Layer 12 of a small transformer language model trained on English Wikipedia (16 layers, counted from 0, width 64). Numbers have three digits each and are written without spaces.
Take only the direct path to the model's output, skipping the later layers: a vector added to the residual stream pushes a token's score in proportion to its dot product with that token's output vector.

Output vectors of the tokens that the questions are about. A number n stands for (n - 500) times 0.0074.
"by": 496548427565611472507599499328677542450481440382403471378471445405537538422613491515614383399598480469530446584538546530674559442394544524414444424474557466544690323673570596416471599448517405
"ecess": 675561458743254508581388717572460249579379530527472131578478275312360525573696575424497520523469524337180578465620359583591615641456442486552231441842516521724624581585561452412647732214625271
"uries": 691325530588230369563682493584218373417423167352510551603322210362529560647632712492586432475523552346454447559517240427636492456556655485630237537713480741546723403538669578506749626537506307
"erb": 584506591655373451546413794611407432607578256511370355513498266343609445497489558371643480520195558441354382424560657493701757486461593615436430320624502697533601541379618549488458406457464548
"eball": 680466647613379698523437642281499439597428219244576583544378268360574557444598706534725373431480612530340452376411460573468721517304643522257273486813246641551635482596724447310644534495471546
"key": 610594650514475796510610317455483468474353328385411524444328547352497411559597596516483374463636526289475428231607452534624740399345522536500479259664448551597629416642756595405607653462333535
"edia": 534443494633472658499778543410758581435563382377648379576607175369445480378527613514458478587367678290552445461555351494729785373318444620580318208724430448510517482442552353462798329549448593
" Chart": 623495680426302493551496504486667367454506271509443395718518391377442672727556735496603579437483524407283423393638418620669590442228711667513371404472526558461433582473489497500674456256411509
"isc": 353640459652394588530392670472588413547506573641480363462417352376492619482656520528634379461383539500470415501740438472404526467531522514503370428643511465571508521424406556571739458403376487
"other": 417477467615475675514554439400621449561424381461617575430428450389435436572786671588440412337551659486621260538583433495558473474365615496609435316617486518447530589707679342456592626306246397
" graduated": 515499675667286583548475539422383539480391562334513431533505539417591624465670788645498449621499384391473456455400421539523590551478671647319518249605507582377371532535463492258709574429464353
"levation": 690430646428381624542543716566654283599506534498617552577418538306690732334671758608756403661266446263414382378510354367660559556367555716822291024548342597290398324572491598362539538491419300
"ately": 458541424683347710523440453613527326665499658437665565571742352368638554511659536565429424469532406484471317455470351405535393457528557650433475283615403554736433264736494532328659523454312399
"uge": 718495464507357529557682557615466461451603441484569492565404230359444729271488588483612495523596481456477623355440373547748520319423508533398287402633442472575531497638641592500630510417412387
"ipped": 437573577495290551557396546471477501645478634584495484539538383341620468375600662602583372665526498622405420334405450513751354383409581605463245326638346786633462530580546463385636641427230469
")": 597407325512462514485331317327523377442570578520395482616470513485739505582579415629460545430384354674591563497687415633572591557467553415678432494687333310483574606555519545288474500354472612
"|": 393424459413387698552290408466539514477331600511522396596624486462554406571647609591476543435640541593707487523439558446616585460427595479408337203726383451461517343256535570411620518620505657
"friend": 649422481618432503523391776281855289587171542337536410766391484364597623558567619364508468500570499393149657069457449446748532328404538646452425345665655674321520517484814443448735684488348484
"aceae": 432538415575362655533614361594769402456398275484729359438371341286822661543709470534390513730567524268542422538735182605831536379554602572462223135776297539509585465557360394450739485534530345
"urn": 597646522470476547511528558494268479657561423466362400424237399343638503514529702523530481404591391467572311594608434670535460418390453564570197509686499561558509597496549581497632672421423394
",": 410501365618632468445530453472525475336577493497437543435582480540552387706513459482546558509536329644526488614477501455470600465622506446534430520554571445369489503423444672448491413460491541
" GD": 579345711566245516570376639504571502423439303453629316702682565406468620431599761515569487514490537456381413534369376277566517427517569741433280393465344683606508412498551473513638382564535548
"ted": 673407477708326510495552531529585405612439592395482287504594341393687367495373505575621335593447244484547455671702484458363509599293455764499457148613555771712623392527503446307556510631323565
")===": 793434497522314556538312452159534566526352408581458185842481301407706594445639441642626415469244488490428508582587279504835508567539665390532174500820382439477450541519554638256825480363532710
" listing": 533646448505346342573347573407587314495534379577532341657719460446549657562683655540639543555506423327313595208592368427740555583373534600446388331497451585413637467474451573394720506554455369
"former": 578472377468476698550529574324555544538350629351480405547410284378534401599700774473401510673451468518468474342689525752548523484328429629347309265513344602574431586539670448545659512634381430
"oci": 402504555658271431515483600314710585550527338440699142618327315354375540466697577403540537715381532508415443685552491579476664472376580623475292476696416520471566577436530456515762568427387466
"000": 496350518604499899547456462498296359453497477423419231664587380484628395359616638537463497503521610343393434500464415551557410461529773681550340304638389600576630340577496584500578644642258479
"urb": 644474634419433568523421572569429320559567539435445468551455395377601626506528613447496380571458649512662523485568418448626443418391337695511223343609473390474528619559654504540558598410406407
"ount": 584534454610569655524518712492400360564391498522571590379375284306623651665449535523568459435413631342522603494444488543708524309324574646552290387632233502581411575480578492501630533347417500

Each question shows what one neuron of this layer's MLP adds at an activation of 1. A number n stands for (n - 500) times 0.0018.

n139: 509483499453504522507495505531346477636499496530437514479486520518521555445368445391532445487428570483619444514512495512515432476634434463493599590545489504524495499602431601461460574607465435
Which of these tokens does it push up most? "urn"

n128: 486404503478571435615593510501354563504370435503426552445455494485447535649533622679418500422559421593492579659470600423559426504559516547487370627457513410606421554594398433502436461584498420
Which of these tokens does it push down most? "friend"

n57: 488458460459438491517476530454529567600513520466491687503549420475526540526539478525518568511510445556585447566518489596453401495528518414564387565423592535321457459511509454533469538474396515
Which of these tokens does it push up most? "other"

n136: 496492380432563637541476507568544429462543458567392506553509541414520463365463571480521634498464417399348477539507455485451604560562552456563497484470431469376535528504504554588529554465656525
Which of these tokens does it push up most? "levation"

n18: 476509467622514451589441567609516398487473621397644494294503429575514366447510415523558564529452558523545449594603370617556412566404522459488528541588473421354513573568534404562559463447430482
Which of these tokens does it push down most? " GD"

n54: 561496611492466465372573590503460503527580448488515456424469484465490584590453450565415378467441541357372549587523577427640502560412465536376555555615530522502491622497454545474493490414503499
Which of these tokens does it push down most? "|"

n199: 507457511411548524513509463524499525537428396457465508397550475516527518557453494517405469518598542482498489428431522455513528598518502544495584487638528537491465547476624426445479493617488432
Which of these tokens does it push down most? "isc"

n130: 449486575434561507582443493525463427563485447519552586400578478446466563581384524687584515460498473520484380357408460558512529568510477478525501477466510496536486590462576451455524450597487500
Which of these tokens does it push up most? "eball"

n6: 546567358418553501435509371465467390416538423609353487520554428408480474412478306434557507469490604627447563535521576506482415378480491531507598745381589511517553594688543587579458562550429497
Which of these tokens does it push up most? "by"

n53: 550475588349430475640472452449497543592652473545482470553565582441497424451463362523595539610561438536370448578535609638551580427664377427290382445464423478374558538513445495531551459607395601
Which of these tokens does it push down most? "other"

n164: 465530519450524543537487422556489532494496465610511380598411612531486535448499507577479574441561518478462530460460399400448480592532449490422391522360489537443550487524463576595496569564707442
Which two tokens does it push up most, strongest first? " GD", " listing"

n151: 487411495463527500720591463516460400583545559412560404539442475444424490517506497476660470507519454443459521467460446584539494294514518444432562602545511442499465519564498510507551528502543483
Which of these tokens does it push up most? "uge"

n146: 525506501466494587340486446547478443558439457640549507442599517494445547467459396562496414534547453474497473475610652557566519462525515499488546537418522456427566597520553333514486513478434503
Which two tokens does it push up most, strongest first? "other", "key"

n182: 388615421447483548349420580591519507509574504573521430545525452460464503415439454532515532483518505474472369581546795419552518505517459488349436507369489521534414564505559636558453569583484480
Which two tokens does it push up most, strongest first? "erb", "isc"

n110: 574363494667501541603501513435608554422639549485516548513589446566446520373442418430498411487421504464577581422364434482552428429587451459518586603404433547484579439444490418442586587529546549
Which of these tokens does it push up most? "edia"

n67: 609530424477509514334588453483405433512451514418470530532580565396422478501522520426609469434493476535565487482503418427501492482577635537574470559470474495499487517515394477545615542545628403
Which of these tokens does it push up most? "uries"

n224: 474486491553630484542489525469396521591537439430600596506448496521496437512538425600515526386489516564512577444445675478492469579348424496420374568572533557461516378626520409511416547545450448
Which of these tokens does it push down most? "aceae"

n154: 491599503527469515364504512455516464407374556412524516394566486657451490497495537542458425541577479632545532626508595521527466319558465495442611386545421435570413432477527488580588446541509548
Which of these tokens does it push up most? "|"

n51: 576477513421576431636546534558519610503579548524401489599576415276569438457413534334507385476594482610501435510664401422395573512356519450511627517589508586398430411648409453332507543500541457
Which of these tokens does it push up most? "ted"

n71: 581452525521435296788475478403651501423427519330343594532552417544483349507514413461635530465458559541559375682389392537526571598640564606419486415384469494483515468489488555473656469473578548
Which of these tokens does it push up most? ")==="

n70: 390488501591417527505351468490488650447466463521557421470489542571440536489410607551389587546526517421559515427474381602333477510497493493514463406453703446405581591558535534538567572568524528
Which two tokens does it push up most, strongest first? " graduated", "oci"

n4: 480456422343534567599495460526495511340378632628545546611347423496535479573571513441435519492439455472524387515446393561505510362392521344606670668404475565588459363466503430702592491464634605
Which of these tokens does it push down most? "ted"

n5: 370532537420609488553484629477569506500575572451586566518522501378533532488497509642524592406431472396490546466494503578444540643360445346542490424479501543442423565447481438439493544554480521
Which of these tokens does it push down most? "uries"

n153: 458532498510446473604501424509560685456572673627582427719516507659259578735491552649385584453286508486502495454465632604458508373455471505442524577452642411490449393353305370420612410443545412
Which of these tokens does it push up most? " Chart"

n236: 440537420438503597568400481557563572505418460569630652434370572539440443525549435535471552557571523571507460462576527484414418613460469542537396482452562535441485486469571424443562434445428456
Which of these tokens does it push up most? "other"

n245: 504462505536497530599504559450468460511463420592551446440505585577505591633548491526461460479557495511539531437554495336456556474536610512441414364576461445518555347463501534610568452397456473
Which of these tokens does it push up most? "aceae"

n231: 385560438547608510466478566570476517467537597578551511527365495466434606494502490466481520479459542609541556546498502583366489463406491399503538449409644493523503355394472496550509453507554549
Which of these tokens does it push up most? "isc"

n74: 555455406530614458575384492419531512535458600486395583548420601438467409653443496587524428477445558386584379652468432592559453423357571532478539522452594458479463610375467559452450491564525500
Which of these tokens does it push down most? "uge"

n19: 496558640427318483621461497625567393549613489444667631483587513373495553538507328584439534480517588636513486370553535504411266374461573325577451470551569436495433382499590537441509543607449528
Which of these tokens does it push up most? "ately"

n68: 402512546560477428579503503501485524463549481597469583531606554542500449518513503702487589639335494421529546525472545543556473533460506501370469546398427413454479392535508510549446449460464514
Which of these tokens does it push down most? "friend"

n253: 426502605531484463512494571525499511527584484538323520546396562538459463589439557434428498402455590584525324519458739516537631554373531644477499382336454617447516498451608618518450404429431502
Which of these tokens does it push up most? "erb"

n79: 523490532486512391350489416612541534416495539447519466570470538576508565528522570654467571489478499432547416432430456532584389607451528443516559451492467496364468529476506431595455515571600567
Which of these tokens does it push up most? "levation"

n177: 584497434499428452523385482504577285656429443564353549436558390479489526522551617622686578534594418419482473381435438508510574558437547544583436389518460532562525513453537531539535530551418617
Which of these tokens does it push down most? ","

n206: 482480461562488554524434414490455488411623360474466451453508496515562487391537461555562535600579607527565512474398434470436452482518415486469508570478423496588496435617510559577500458509599561
Which of these tokens does it push down most? "friend"

n99: 529370460489532588550412419504543484445537504535371460501519500641528419437539448544523555510589479542615521446455304503405528427631597544606535473467314461478555403514569485683535628469447498
Which of these tokens does it push up most? "000"

n102: 602526476654471428555515489543507578579522569289504444540536532410588444521400414579492516401408468518500541566467420422471395627567476570462538467517452480537500514540499402450569457538322509
Which two tokens does it push up most, strongest first? "ted", "ately"

n214: 644474354625485458726531506390462482465303356392558537507533498441537351494470535407493470422389624504495482551676491475629594696494468346458562576401590609548540526572489507300408699479394363
Which of these tokens does it push down most? "|"

n25: 483587415371516572611510511444413515513442556540544615479383589489491495474515444371527512538549569378481422506593416590501495412480417441611390526517520480597424673548514492565445464494573455
Which of these tokens does it push up most? "urn"

n252: 377609541519396623445471362543495491429396588370449534503459511433404769421372692608574323608625433555435537442428566512518568467736515523413585427433623406392359623489542563511622488408516515
Which of these tokens does it push up most? " graduated"

n246: 503401395457413514493504525612576348506431494594542607495590409656401502376454526494582385429457508452423476587607462397457523574531533566541534516330481459514578678521438592399492552595612437
Which of these tokens does it push up most? "levation"